Layer 5 of a small transformer language model trained on English Wikipedia (14 layers, counted from 0, width 128).
In attention head 2, each number of a token's query is one row of weights dot the token's vector x. The head spreads its attention over the tokens so far by the softmax of query dot key.

Query weights of the head. A number n stands for (n - 500) times 0.00083.
q0: 611 486 392 618 579 383 302 714 204 454 653 356 363 543 776 500 469 157 557 463 479 534 425 549 441 594 640 500 454 465 542 425 557 454 632 443 557 624 546 463 489 500 511 515 422 682 350 484 518 620 434 629 507 482 574 435 458 469 406 464 434 429 391 407 445 507 475 647 596 763 346 489 449 302 584 429 338 603 325 528 324 320 677 595 469 525 563 383 596 528 659 604 489 330 719 337 620 521 665 663 463 589 784 693 830 514 343 626 415 445 386 667 620 453 693 633 559 602 407 601 507 439 418 574 483 462 434 492
q1: 654 307 572 288 513 469 629 470 429 411 645 384 385 620 446 497 581 417 291 316 433 427 440 525 427 408 633 708 509 509 353 601 396 575 630 509 306 332 582 574 553 644 560 604 516 484 457 521 528 566 292 356 567 408 431 476 562 571 545 427 546 572 583 355 601 519 422 738 422 542 414 460 606 355 437 682 409 570 491 534 642 436 483 482 352 522 494 524 642 438 412 352 438 366 645 406 301 537 254 446 533 588 655 621 710 411 503 679 609 510 414 556 619 509 423 376 454 323 375 525 452 378 524 431 541 530 430 547
q2: 522 438 532 568 613 551 543 600 424 309 719 539 535 680 433 597 364 472 652 494 343 457 287 456 434 692 383 262 686 584 579 361 419 706 504 411 367 462 426 556 457 469 520 410 366 555 530 582 446 639 381 223 579 595 671 533 705 487 431 538 691 598 517 280 454 693 413 556 493 510 577 297 389 596 379 500 374 412 426 477 471 215 616 572 448 527 575 503 581 417 489 500 595 534 538 388 406 652 533 548 450 513 547 179 497 510 621 590 597 465 569 613 476 458 471 572 373 256 409 235 465 442 555 349 525 288 378 576
q3: 464 525 406 455 594 500 763 528 493 744 352 755 332 532 463 460 688 412 732 454 540 317 462 487 604 500 395 427 737 535 555 452 747 561 423 430 428 480 346 328 558 539 296 428 510 556 620 475 529 551 517 470 575 775 620 441 456 572 510 551 597 365 687 547 553 592 360 407 635 607 489 517 280 453 439 547 493 565 480 397 538 657 456 597 491 513 423 456 571 500 443 315 543 520 533 500 494 588 391 605 537 423 795 480 408 481 654 421 465 457 259 530 576 564 606 484 587 395 382 399 579 594 647 402 467 432 394 400
q4: 443 451 253 456 384 642 461 536 413 379 708 448 563 446 340 464 474 454 658 644 556 568 460 433 441 335 503 510 274 430 654 534 692 510 688 497 590 531 338 535 679 435 469 634 496 383 454 268 314 543 413 342 585 510 415 572 573 513 500 219 543 594 390 486 556 493 457 759 604 519 600 230 503 454 583 692 301 461 518 556 409 411 454 515 412 554 398 608 595 398 391 424 500 452 493 654 463 668 435 369 763 364 597 535 356 724 606 483 564 574 628 447 710 368 410 343 444 410 304 500 535 402 545 338 513 349 441 598
q5: 353 531 409 620 454 505 717 259 632 585 674 438 232 602 696 500 386 567 586 630 487 664 125 241 458 478 593 358 518 646 778 353 440 601 445 375 436 694 380 538 368 696 579 461 390 790 672 515 371 325 424 667 551 666 571 385 594 635 598 733 639 280 542 601 411 378 310 362 596 295 500 645 298 518 207 510 704 562 713 402 465 198 429 925 248 974 537 429 491 401 505 379 358 402 175 520 336 778 398 542 616 650 600 495 364 563 546 532 755 510 455 428 608 482 534 695 605 391 358 473 483 237 224 440 323 286 554 338
q6: 341 589 719 611 465 466 489 546 465 604 482 503 453 500 448 431 652 583 494 575 700 507 431 217 713 577 609 525 524 445 672 507 689 462 703 536 493 574 257 429 540 679 344 662 357 591 483 702 576 398 315 643 577 649 655 373 338 443 483 541 403 459 616 561 336 364 473 436 473 340 335 637 549 470 381 475 767 430 425 503 463 427 463 204 633 241 583 600 490 261 382 463 443 409 486 581 442 413 527 535 602 312 588 489 685 507 446 331 691 389 416 475 641 739 471 462 529 507 656 453 608 522 490 556 490 449 590 434
q7: 559 588 600 259 388 430 461 567 738 644 292 607 646 500 566 391 380 477 531 580 675 434 632 431 360 356 620 508 493 639 484 500 301 518 404 448 316 379 700 439 516 365 622 142 649 553 424 353 411 640 553 538 500 641 468 529 594 450 593 224 260 651 609 709 482 500 518 279 551 493 613 550 541 601 714 492 439 553 497 311 278 810 483 656 585 493 448 589 419 586 466 496 443 369 470 563 606 536 582 361 663 366 202 565 398 320 388 612 467 599 486 569 590 402 555 284 619 224 411 626 650 373 553 488 400 527 418 449
q8: 445 391 337 351 496 734 578 642 652 542 408 428 333 256 496 638 500 598 478 341 458 302 679 469 395 554 425 633 570 302 417 578 285 372 538 327 267 592 411 520 384 691 248 504 691 508 339 258 245 706 182 674 591 567 504 538 576 542 599 431 565 410 377 246 614 500 712 451 442 363 460 590 212 798 474 755 464 568 599 462 492 480 288 679 410 488 458 519 328 412 569 550 435 635 376 330 438 668 394 508 368 372 303 598 478 561 392 554 283 383 390 472 496 724 504 535 684 573 523 611 444 251 511 445 423 400 496 504
q9: 437 287 669 387 532 532 585 349 356 405 496 602 405 426 620 493 416 500 744 417 428 604 328 305 497 583 287 333 742 381 601 264 437 661 596 430 492 609 565 529 698 582 642 368 463 658 521 586 327 303 591 482 197 518 434 558 521 469 532 523 438 465 615 530 456 347 552 609 619 560 464 322 486 338 327 489 460 452 545 544 682 611 484 441 514 627 534 394 444 438 394 565 675 543 182 373 688 538 490 529 389 412 639 639 676 624 503 389 423 672 524 614 619 574 500 305 625 448 480 531 430 374 480 623 533 160 366 489
q10: 500 602 378 438 352 577 622 619 470 496 425 606 763 386 420 517 759 485 490 445 673 477 471 612 784 314 588 391 438 478 384 533 675 453 608 490 360 286 269 406 473 340 563 551 367 567 550 553 625 458 587 420 626 452 624 553 464 622 645 335 724 329 455 504 546 504 341 591 762 486 129 320 578 514 439 350 330 309 487 369 693 563 583 361 504 540 604 504 632 557 656 379 398 563 358 535 240 714 405 444 581 682 543 629 618 397 470 514 482 394 433 751 403 329 449 570 401 385 348 310 427 417 545 520 452 461 578 641
q11: 459 558 556 473 612 487 141 407 565 769 514 588 451 497 459 484 497 518 547 598 402 408 678 340 488 497 594 517 554 584 386 517 564 373 496 440 428 490 621 566 561 562 398 536 598 346 341 370 456 461 555 615 388 338 518 656 408 632 551 565 369 517 213 437 490 464 361 545 477 449 538 539 284 638 399 50 451 497 457 409 391 428 354 459 549 480 285 373 443 385 469 694 629 712 596 421 503 333 526 373 542 458 314 706 590 467 438 596 294 336 418 385 548 654 507 402 374 536 539 717 548 409 497 460 456 521 464 504
q12: 540 674 693 566 352 646 391 813 658 333 543 537 291 504 303 603 441 488 493 616 560 691 669 649 468 572 330 647 235 511 341 673 292 396 744 478 287 781 496 631 570 567 543 611 464 590 371 538 550 565 536 480 309 364 720 575 492 462 484 479 391 242 328 504 332 580 409 444 392 354 302 549 713 602 345 581 536 452 468 590 546 758 357 461 648 616 661 702 589 700 468 402 428 602 547 525 542 662 615 426 179 348 447 564 389 654 454 723 527 440 691 348 591 526 414 554 516 542 437 681 628 408 607 584 453 553 582 521
q13: 456 517 635 500 376 651 274 545 423 632 460 399 567 323 650 579 387 319 423 503 347 712 547 457 576 479 814 396 521 279 378 468 389 604 508 699 336 371 316 577 481 376 352 604 470 324 405 464 561 826 407 507 431 619 437 514 669 525 511 633 633 464 628 410 521 320 461 619 436 422 394 466 306 479 335 636 366 549 748 796 500 551 357 520 590 529 443 451 842 454 369 405 608 580 500 424 493 539 306 449 466 559 440 463 530 237 520 451 564 582 647 545 746 370 404 493 586 504 493 373 473 430 644 434 409 428 563 542
q14: 292 507 655 438 514 407 341 484 511 392 323 470 482 500 441 550 487 536 468 311 550 489 390 616 538 351 460 710 528 531 540 690 745 582 523 412 471 596 297 777 401 546 566 500 421 708 483 805 486 398 649 725 469 559 720 507 416 591 314 487 476 310 381 536 637 568 687 561 565 448 138 580 415 601 585 449 464 437 591 694 626 381 366 477 347 552 549 530 497 706 532 615 368 560 465 471 278 439 570 525 384 424 306 414 526 480 592 229 585 289 604 507 429 586 474 382 518 374 483 378 464 392 474 568 429 665 440 548
q15: 722 578 615 511 359 526 542 370 654 293 308 663 286 574 483 588 468 677 534 389 564 616 544 395 374 615 352 341 566 588 523 298 540 694 344 628 813 417 496 394 488 493 544 571 359 654 449 455 599 477 538 310 325 290 613 312 328 241 597 517 489 584 478 639 329 533 645 515 518 580 358 504 714 550 549 566 492 383 393 436 366 351 706 607 546 603 422 550 585 568 462 216 443 530 474 563 318 371 582 493 457 602 609 607 541 396 291 522 136 675 529 435 710 479 492 474 358 540 447 637 500 595 591 684 493 418 593 645
q16: 304 550 578 497 424 578 429 478 430 258 593 422 801 552 451 506 354 412 476 472 265 500 416 359 563 446 503 480 429 555 273 542 668 400 479 534 676 703 617 523 469 338 369 649 416 381 398 471 607 575 487 433 484 396 464 437 589 564 530 392 611 688 385 493 509 455 497 658 545 537 570 261 702 589 634 531 409 328 703 487 542 438 491 384 534 377 561 550 663 497 436 636 393 500 404 610 680 547 566 444 538 609 369 412 473 535 524 274 580 403 658 466 460 370 448 487 514 407 679 529 244 493 587 496 534 441 629 726
q17: 338 497 552 497 529 520 330 467 488 380 708 475 660 427 547 458 428 530 402 470 362 656 590 566 516 386 464 527 413 425 463 625 532 341 573 426 766 509 434 494 466 488 687 655 416 251 511 378 474 485 464 467 509 339 401 489 514 619 497 417 571 610 302 546 599 403 540 675 512 522 381 347 607 509 565 356 410 435 503 534 519 373 558 442 399 416 554 492 523 477 548 506 503 592 449 451 595 401 536 305 436 656 302 470 306 631 353 383 512 365 562 406 381 326 407 564 476 549 461 551 370 528 533 541 429 432 576 668
q18: 558 365 475 348 486 623 432 569 405 403 486 503 568 555 559 523 641 280 558 653 387 565 637 595 475 557 507 614 500 439 372 620 802 469 537 503 657 394 623 496 540 437 445 768 446 500 625 299 500 609 422 361 590 503 560 417 476 705 510 583 624 569 479 489 703 459 375 802 582 432 457 254 581 466 500 667 546 590 394 577 785 420 376 397 417 393 463 643 772 396 393 440 631 462 299 610 466 587 450 406 254 299 490 479 389 668 538 281 541 482 594 471 683 464 324 521 507 490 473 699 379 422 585 541 513 529 533 739
q19: 529 392 589 326 517 500 628 500 399 312 619 382 248 589 741 536 585 639 366 359 474 629 642 554 469 543 471 612 520 507 403 558 330 507 496 657 598 437 552 476 265 618 329 515 602 545 540 398 411 511 219 461 817 609 664 592 280 627 317 610 437 581 614 443 540 346 423 479 520 500 279 657 563 513 321 719 489 595 556 721 610 452 349 284 441 520 570 431 555 540 521 497 475 303 274 493 399 397 428 614 529 565 383 539 484 523 522 450 598 567 523 390 597 740 565 562 535 500 287 557 552 478 545 570 446 670 616 511
q20: 507 657 435 328 292 500 584 337 704 632 500 372 591 532 414 493 306 478 526 447 608 405 299 576 629 497 480 558 337 701 378 743 639 479 420 297 693 557 693 507 515 433 584 567 551 386 572 562 538 412 514 565 468 423 339 473 381 568 422 629 531 323 365 621 544 414 455 579 521 520 520 544 628 732 457 372 608 810 722 585 343 779 390 527 436 472 426 470 510 715 525 578 522 578 589 452 445 514 534 532 482 470 287 663 490 364 644 449 372 410 344 453 379 537 556 258 558 565 658 449 507 368 503 303 448 744 385 444
q21: 519 564 665 328 272 668 401 519 438 380 541 451 629 581 529 349 275 486 569 411 331 532 416 420 329 431 387 472 235 457 461 356 503 640 595 582 665 331 299 548 425 555 436 565 542 445 437 374 483 504 538 277 595 449 548 351 618 467 537 500 729 574 432 370 327 659 460 618 433 303 676 451 449 615 654 765 493 494 457 542 301 411 579 571 581 524 578 513 574 457 552 513 694 449 442 671 500 739 477 397 656 529 483 510 596 585 596 530 437 775 555 483 672 538 475 568 598 457 361 375 347 417 375 434 563 546 657 364
q22: 624 649 482 441 524 445 482 540 652 511 603 550 572 736 216 351 328 598 377 559 290 493 596 394 529 780 563 429 383 510 500 428 483 668 485 506 544 493 598 557 397 423 406 164 453 472 473 370 445 631 521 450 343 465 439 587 706 598 500 449 648 521 679 504 664 517 575 543 607 556 402 605 511 628 616 391 382 423 575 540 481 441 434 396 394 379 503 654 666 314 600 584 375 405 726 463 575 524 613 454 431 483 343 263 439 605 497 507 319 436 701 428 525 329 522 524 813 602 687 507 421 269 625 586 464 595 487 363
q23: 431 479 489 456 599 322 443 486 399 575 280 581 462 518 349 267 389 481 544 431 475 508 460 532 490 397 462 293 417 529 218 315 580 449 452 459 361 414 385 354 357 382 339 527 598 834 486 476 194 535 650 398 496 745 460 528 440 564 397 537 380 496 322 462 765 579 435 609 601 400 550 588 493 408 484 577 436 461 384 362 629 673 500 476 395 566 529 352 322 696 526 550 459 688 269 423 536 727 542 648 615 343 500 318 207 418 597 579 475 398 500 632 585 715 477 430 500 446 690 432 403 355 274 353 435 512 348 387
q24: 611 344 429 451 657 526 520 594 415 693 279 621 646 709 629 380 475 607 691 550 621 484 477 590 532 611 482 477 425 425 829 364 285 451 566 511 585 516 393 574 649 585 660 464 535 353 537 621 826 728 637 445 469 302 330 456 326 318 481 479 596 379 408 659 496 582 567 441 477 661 651 711 589 482 508 540 265 449 438 335 569 512 329 500 657 227 550 522 591 519 512 341 625 569 620 528 212 470 346 488 524 671 283 402 542 567 577 422 549 712 437 811 384 500 617 679 472 549 474 415 640 574 605 541 671 508 717 747
q25: 723 548 273 274 318 504 328 500 606 421 625 430 496 757 482 284 493 280 614 655 574 367 667 440 405 448 386 520 393 310 480 508 454 477 500 382 508 453 359 563 419 632 385 390 765 340 868 420 458 492 410 456 627 454 181 493 414 582 322 387 470 717 663 432 704 353 413 358 470 370 587 464 578 504 769 319 492 430 566 537 668 624 493 432 629 508 497 796 592 448 282 437 437 865 656 459 602 437 518 648 488 339 579 540 617 470 539 455 458 449 452 369 535 380 500 596 181 545 633 530 670 500 500 517 367 447 485 529
q26: 444 436 581 211 433 529 631 454 583 636 485 375 454 333 507 475 578 384 641 472 450 760 493 493 657 374 648 721 294 548 496 452 408 603 596 548 500 511 612 413 355 627 418 594 343 541 352 480 293 372 405 366 452 419 613 504 306 669 470 480 357 379 519 450 782 533 525 584 342 441 483 546 436 748 636 434 652 632 319 636 757 556 254 709 525 607 696 422 596 442 531 482 656 238 658 394 555 374 365 478 694 366 594 692 422 371 632 345 434 370 607 592 571 486 382 608 700 398 482 507 510 345 433 552 344 410 686 409
q27: 633 420 266 460 463 414 492 693 767 727 426 343 598 536 667 690 400 625 612 555 664 363 579 271 500 475 514 272 489 629 565 475 500 478 275 548 473 611 480 422 427 456 471 689 414 463 621 396 478 408 612 455 518 562 417 434 338 560 493 537 686 493 684 606 458 489 546 612 518 449 479 341 415 549 500 424 201 650 592 465 624 529 533 419 465 254 336 455 551 581 755 602 638 261 389 542 496 461 671 445 626 542 557 342 443 377 463 645 350 276 574 387 721 328 404 660 587 208 364 535 380 469 379 311 575 343 402 446
q28: 439 277 470 281 377 425 444 541 599 512 724 400 411 532 405 637 603 425 500 662 600 474 550 408 540 500 483 637 561 433 564 618 646 472 438 409 626 331 718 441 644 726 648 282 504 518 391 342 672 621 448 582 522 543 331 569 357 262 609 566 528 582 340 380 392 718 370 618 529 493 488 301 314 601 516 673 385 548 396 497 438 739 410 289 441 382 459 493 493 497 292 510 622 485 460 568 426 350 334 715 459 459 493 392 573 469 454 574 571 737 740 389 244 388 314 558 493 440 379 440 473 411 524 317 537 712 441 217
q29: 653 486 476 568 542 496 362 612 504 533 678 427 465 295 668 493 330 816 465 625 442 520 323 444 249 518 486 488 688 470 496 560 538 522 442 408 420 636 602 512 704 753 701 391 566 477 430 625 409 361 500 566 599 583 392 383 452 478 282 618 559 417 607 385 610 378 433 227 511 382 328 397 462 511 336 389 535 515 339 332 528 286 527 584 504 504 229 361 579 684 449 331 255 492 218 420 489 250 478 554 496 406 459 476 643 485 587 463 567 199 529 285 492 374 356 394 665 441 555 456 353 309 572 381 167 536 573 544
q30: 473 497 541 410 435 575 638 412 431 689 431 648 533 686 564 517 432 407 460 423 641 455 408 380 523 695 568 654 635 366 712 365 610 730 228 440 466 661 419 548 496 529 457 473 459 453 532 386 432 455 489 681 460 607 672 576 378 483 605 625 296 166 630 459 303 581 363 530 631 598 541 661 427 615 488 684 625 128 371 472 642 338 317 496 497 653 576 455 661 448 485 399 537 370 544 572 641 503 534 598 586 428 612 363 398 270 582 556 444 478 576 285 267 609 599 611 738 500 662 402 507 623 534 399 550 458 500 504
q31: 464 271 500 527 462 386 504 544 344 607 383 573 275 469 532 714 656 440 454 256 467 452 553 661 521 314 380 504 239 123 633 492 557 387 794 728 581 278 248 465 387 481 592 403 618 589 571 563 622 552 629 657 327 515 508 577 448 366 369 444 478 534 554 548 342 720 335 410 610 389 483 217 349 567 496 516 480 379 665 548 533 481 596 563 398 534 497 268 394 478 492 418 457 377 597 113 459 667 298 639 516 529 343 512 447 578 605 504 579 351 518 397 558 341 443 733 686 635 632 385 529 643 384 393 461 456 412 496

Each question shows a short text with each token's key, already scaled and adjusted for position as the last token sees it. A number n stands for (n - 500) times 0.0027.

Then comes the last token's vector x. A number n stands for (n - 500) times 0.012.

0 " Year": 522 462 486 535 568 481 434 406 515 615 515 618 541 588 525 357 408 458 489 512 450 645 648 672 534 382 512 429 475 533 586 540
1 " |": 556 553 547 360 628 483 472 454 383 540 611 392 446 527 428 438 407 557 567 643 510 651 630 697 526 453 373 473 469 553 563 603
2 "\n": 589 556 513 335 698 500 445 422 355 635 708 470 493 490 541 469 469 669 568 615 470 597 704 717 499 421 472 455 451 520 525 562
3 "|": 515 486 519 347 676 463 325 463 429 519 642 409 479 519 361 447 601 568 532 584 501 638 617 678 485 462 447 461 544 579 582 571
4 " Record": 514 503 481 466 643 472 381 470 532 490 551 452 461 494 516 491 486 370 616 591 546 713 542 686 378 495 520 394 499 438 493 570
x: 556 471 443 640 616 488 455 633 313 532 471 376 419 327 545 531 627 378 517 369 142 582 614 511 652 410 426 419 362 412 360 491 284 654 436 455 476 505 499 399 601 514 527 516 542 641 456 558 327 411 553 525 560 615 455 453 304 568 488 436 738 429 514 364 537 449 377 545 449 476 582 304 397 224 502 429 517 564 604 398 528 540 439 396 321 471 440 535 414 475 635 487 561 458 555 448 448 302 606 564 445 618 553 566 569 623 639 466 485 536 372 432 328 579 535 446 528 401 438 630 391 372 578 564 460 485 500 505
Which token does the last token look at most? 2 "\n"

0 "023": 501 434 529 620 637 533 439 253 365 594 604 577 731 500 685 325 511 486 427 436 449 347 678 675 488 249 872 393 391 236 671 532
1 " | ": 520 559 594 385 713 405 389 374 275 487 616 387 440 527 383 443 424 497 481 682 489 560 889 766 560 410 486 555 479 455 659 592
2 "29": 502 575 543 517 806 361 298 452 358 635 789 520 441 436 382 328 666 619 555 600 435 508 645 838 476 566 346 546 605 515 648 517
3 " September ": 477 547 520 419 763 366 421 346 174 557 445 604 654 556 374 368 662 650 622 612 390 521 859 776 498 407 479 415 510 437 444 381
4 "2": 502 536 525 337 691 392 282 379 449 440 619 729 570 476 654 332 450 626 572 582 356 436 584 860 466 413 448 444 618 514 526 541
x: 533 515 520 512 444 573 482 447 451 555 557 577 550 414 461 543 444 526 481 380 371 567 581 485 527 641 553 522 445 627 450 532 611 463 504 480 404 559 637 546 511 520 527 422 451 584 477 571 511 458 449 545 460 465 558 693 390 530 374 498 610 416 477 515 468 520 514 568 413 501 601 500 521 539 517 504 434 551 466 619 547 525 369 565 517 566 605 497 524 394 536 573 514 393 570 576 392 571 491 499 533 483 425 484 327 548 587 714 333 526 516 614 504 530 476 495 504 508 509 560 415 544 401 495 472 537 535 526
Which token does the last token look at most, and with what share of its attention? 0 "023", with about 100%

0 "−": 536 538 576 378 685 427 370 481 503 652 669 602 654 607 476 480 435 412 514 583 507 578 712 775 417 337 334 486 557 576 408 422
1 "7": 494 546 539 457 733 362 289 480 381 568 738 559 575 541 518 400 624 421 556 564 357 559 620 832 530 575 247 565 620 459 414 419
2 ") | ": 497 517 531 390 768 281 362 526 448 455 642 418 360 558 354 462 377 521 563 666 404 629 874 628 397 437 383 470 695 594 630 580
3 "30": 470 534 534 497 811 331 400 467 483 667 752 562 474 509 371 292 604 614 587 547 437 541 639 723 434 604 289 484 666 595 598 444
4 " (": 477 473 459 289 704 475 360 466 310 516 562 709 576 691 312 531 686 789 607 479 526 541 704 775 328 618 468 613 624 628 546 481
x: 499 574 612 472 485 605 370 513 505 505 586 560 462 529 502 602 432 493 419 626 331 512 517 361 543 546 660 475 417 613 491 424 557 540 509 506 547 533 489 396 544 562 589 568 571 622 577 387 350 518 357 384 544 435 540 422 401 460 407 519 531 436 416 420 492 532 555 589 524 595 555 449 510 492 443 561 508 527 477 615 471 558 498 567 482 634 385 519 344 321 569 373 464 548 385 457 245 413 581 594 493 432 515 460 500 552 568 563 499 404 274 635 571 468 566 381 423 561 641 528 316 472 493 471 662 447 528 482
Which token does the last token look at most? 0 "−"

0 "ab": 483 542 561 425 623 459 477 396 295 396 729 674 538 640 548 389 316 414 377 561 381 602 707 633 594 492 421 326 421 495 531 681
1 "h": 582 546 553 418 680 423 466 429 283 550 679 713 520 567 622 364 479 499 502 576 485 719 543 648 551 513 476 345 407 611 552 590
2 "ap": 543 568 525 377 499 508 487 399 402 676 573 598 357 735 611 375 615 532 548 567 459 558 632 605 593 500 425 410 427 620 498 664
3 "ur": 506 528 599 344 753 491 463 371 272 612 550 697 575 636 517 389 787 678 549 535 346 677 589 581 537 604 331 450 312 613 487 648
4 "am": 432 510 583 266 712 493 472 458 331 587 627 720 513 682 592 363 631 594 600 489 444 676 539 559 547 405 454 373 249 608 597 625
x: 569 444 513 460 547 458 487 431 464 544 537 452 536 393 522 471 454 456 498 494 369 561 579 417 516 523 459 561 455 519 458 455 539 557 498 558 578 504 555 523 463 523 482 564 523 563 405 653 342 551 547 546 480 423 458 464 526 553 396 582 650 490 490 510 340 525 511 449 559 505 527 530 507 523 480 428 423 443 389 487 574 294 481 452 296 602 300 472 543 557 530 556 509 604 455 504 319 705 489 472 535 657 484 511 526 543 596 533 420 476 571 461 571 403 604 456 370 545 439 547 445 603 387 397 473 515 476 532
Which token does the last token look at most? 3 "ur"

0 "old": 461 546 602 442 583 528 459 385 281 557 642 507 571 638 598 354 394 422 491 615 455 494 647 710 457 445 388 381 426 521 529 598
1 "est": 575 536 642 393 605 604 498 458 304 493 618 681 581 649 565 442 315 525 517 557 432 501 584 721 482 459 400 395 511 577 499 548
2 " tem": 511 517 563 338 588 517 420 315 484 584 572 603 501 588 496 475 521 530 576 548 471 678 553 676 553 487 338 528 485 515 433 634
3 "per": 507 546 612 363 717 526 423 360 350 524 525 653 568 679 525 351 716 595 633 530 493 550 634 716 617 386 425 548 566 592 481 481
4 "ature": 481 547 630 420 771 554 367 438 487 457 521 694 476 559 610 372 583 532 613 539 436 623 612 899 564 476 453 580 545 495 365 485
x: 535 449 479 552 535 538 502 408 411 641 473 579 494 458 386 527 470 445 462 528 493 648 539 389 534 417 383 538 409 397 426 431 411 580 435 407 453 364 558 542 596 517 437 563 628 492 480 548 403 508 447 467 483 309 493 511 508 477 530 598 592 460 500 477 561 469 488 496 479 361 434 544 510 445 555 528 476 590 507 496 522 470 347 425 361 642 327 452 430 371 610 544 466 563 462 488 343 476 506 562 420 499 409 435 376 585 639 508 495 653 596 469 476 570 540 404 444 503 611 530 476 554 451 502 500 589 346 543
Which token does the last token look at most? 4 "ature"

0 "its": 519 453 578 592 666 511 476 354 387 559 782 583 490 648 620 299 481 441 454 518 504 605 608 854 522 523 558 557 417 473 554 527
1 " s": 545 531 530 435 673 466 463 429 335 510 718 625 496 527 459 486 492 473 526 605 501 541 675 865 550 691 396 443 493 463 513 545
2 "u": 563 547 643 348 804 511 429 413 310 545 662 541 331 545 596 404 667 529 620 605 388 589 648 543 560 536 366 401 501 521 441 575
3 "ic": 500 550 563 346 730 474 403 418 301 440 623 591 360 664 603 457 707 560 605 513 446 592 661 624 558 443 297 539 565 471 327 506
4 "ide": 499 537 525 456 680 417 531 340 363 592 680 656 554 740 709 314 628 594 552 585 480 511 558 791 503 615 454 496 242 467 486 575
x: 450 457 492 548 535 529 441 405 508 539 410 504 601 472 428 534 458 461 472 577 448 462 588 426 502 452 450 670 386 467 495 458 590 546 387 508 522 408 558 551 480 610 453 554 585 564 474 597 447 528 381 515 456 341 500 545 499 490 408 625 665 338 432 381 559 490 532 492 506 530 479 468 532 421 519 579 356 453 513 450 511 407 365 533 332 588 442 527 432 437 569 526 609 650 459 597 246 499 533 534 547 539 494 512 394 545 559 474 468 617 619 503 592 459 557 495 440 481 474 541 375 540 487 502 400 581 516 552
Which token does the last token look at most, and with what share of its attention? 3 "ic", with about 60%

0 " contin": 508 498 609 462 636 561 418 354 367 348 541 613 661 505 486 431 383 467 412 529 426 458 592 727 536 654 615 507 544 385 343 494
1 "ent": 553 541 653 436 751 551 443 415 212 436 604 696 474 564 509 394 476 457 574 569 431 583 597 753 566 427 449 557 453 399 515 496
2 "al": 539 534 583 443 689 479 548 380 313 426 674 746 452 564 384 390 580 526 593 596 465 679 557 735 486 617 328 488 416 673 467 562
3 " cl": 493 515 511 283 700 485 540 355 371 458 617 555 632 620 517 503 579 588 587 534 460 646 552 685 470 685 413 468 574 424 383 594
4 "imate": 463 511 523 474 642 588 448 325 319 547 393 705 442 572 406 410 510 545 635 468 491 746 614 732 635 417 497 524 406 495 403 555
x: 515 521 504 462 509 646 455 413 510 627 596 528 508 465 450 594 416 432 494 500 466 602 493 386 682 520 436 425 353 483 271 557 356 670 485 438 493 397 564 545 561 492 488 603 447 467 448 564 483 641 499 453 419 285 517 547 641 447 470 518 638 530 544 545 503 565 560 518 495 466 438 632 464 365 566 492 254 612 517 384 481 474 331 344 494 522 440 485 481 427 512 374 480 584 380 495 311 493 549 518 485 491 458 633 432 576 544 451 554 667 515 481 521 430 503 432 523 625 515 594 329 483 547 462 377 499 423 465
Which two tokens does the last token look at most, in order? 3 " cl", 4 "imate"

0 " to the": 497 528 579 508 632 515 366 370 422 437 620 576 540 470 462 432 494 444 497 580 494 483 611 757 541 553 489 445 427 462 579 510
1 " United States": 541 537 548 453 637 486 535 411 474 571 634 529 594 579 627 433 425 505 581 551 545 599 561 634 470 453 567 435 403 542 598 531
2 " C": 586 522 517 360 557 490 440 420 336 497 553 586 502 533 486 505 637 607 545 538 455 576 613 685 509 543 452 550 502 500 452 558
3 "ensus": 514 494 449 502 671 588 376 388 446 674 337 638 516 381 538 578 476 516 567 470 513 820 510 612 489 386 697 488 528 519 560 519
4 " B": 416 465 462 405 535 481 436 354 266 495 547 603 466 556 419 466 612 580 544 517 483 581 617 615 519 545 404 471 466 504 516 578
x: 475 485 377 544 409 432 526 551 528 504 830 439 607 457 467 572 325 371 495 491 254 430 555 537 603 620 416 540 361 437 446 509 478 336 585 711 513 393 556 557 568 654 469 588 530 515 423 455 458 439 594 409 602 292 449 448 404 536 396 627 565 441 461 416 355 566 488 546 564 592 550 390 568 365 540 491 368 575 377 480 641 414 473 729 524 528 444 442 436 416 523 478 407 445 482 506 384 510 689 564 312 516 415 464 438 650 608 616 495 456 424 565 573 423 588 483 532 579 471 461 400 479 421 429 468 549 456 467
Which token does the last token look at most, and with what share of its attention? 2 " C", with about 60%

0 "cc": 518 501 508 405 592 468 534 346 344 626 646 484 474 551 443 449 389 510 507 546 453 549 602 696 517 638 464 429 475 440 445 615
1 "ording": 593 478 554 486 626 431 635 429 416 523 631 533 489 458 445 544 565 539 545 562 466 693 528 744 424 597 563 392 465 466 399 569
2 " to the": 519 542 508 511 665 504 429 321 345 430 577 525 541 453 396 442 508 554 572 580 489 528 621 770 604 645 429 429 351 392 610 507
3 " K": 491 490 532 404 635 498 441 399 316 496 552 574 484 525 499 440 773 583 568 540 481 620 612 674 488 541 411 464 501 544 503 592
4 "ö": 443 472 537 270 603 551 399 461 362 596 539 580 516 618 593 502 582 643 569 399 495 513 653 580 523 520 393 500 345 611 379 595
x: 513 664 424 552 544 409 333 332 650 516 642 580 527 491 575 520 532 325 387 407 197 513 500 497 623 416 492 635 439 381 461 396 558 474 642 398 304 528 510 638 621 489 554 605 677 504 583 495 250 511 442 472 506 454 474 449 495 505 492 620 597 554 428 543 494 336 654 625 459 444 534 463 542 452 570 400 363 401 521 455 540 374 630 546 475 573 426 593 404 523 439 402 462 527 433 492 472 463 520 496 595 607 518 454 384 522 499 405 342 514 504 453 565 496 575 461 434 585 557 561 406 545 480 403 553 430 446 652
Which token does the last token look at most, and with what share of its attention? 4 "ö", with about 80%

0 "8": 485 520 553 522 643 482 322 425 375 538 618 548 450 555 606 453 592 429 567 539 395 480 580 797 488 434 404 516 530 385 636 508
1 ") | ": 498 521 550 504 710 403 404 501 448 451 653 438 396 539 428 484 426 508 541 630 452 580 824 617 416 434 484 485 646 580 651 603
2 "32": 513 543 549 578 814 413 388 513 479 641 687 603 438 455 399 371 635 546 575 502 451 554 595 669 425 558 393 580 649 577 595 437
3 ".": 500 518 528 507 641 586 409 403 422 458 559 578 421 407 453 436 531 540 585 560 529 570 758 733 365 528 504 468 513 547 641 389
4 "0": 529 512 428 528 726 372 404 507 518 428 631 459 439 535 514 480 462 520 608 555 443 693 583 546 437 482 354 593 618 546 599 461
x: 547 417 502 387 459 362 503 430 531 558 551 536 511 553 443 604 351 570 395 455 346 591 635 554 381 563 393 360 339 527 402 433 526 571 511 502 450 423 569 467 497 552 561 515 453 571 574 610 638 468 449 499 515 457 404 504 368 492 525 565 543 439 482 480 543 543 628 487 421 377 617 583 446 486 443 514 505 562 615 433 439 434 459 500 469 536 300 447 446 302 473 527 643 499 413 527 505 377 631 681 532 564 408 493 381 438 478 496 305 462 633 346 677 524 399 562 334 381 495 530 331 487 441 516 538 438 538 488
Which token does the last token look at most? 3 "."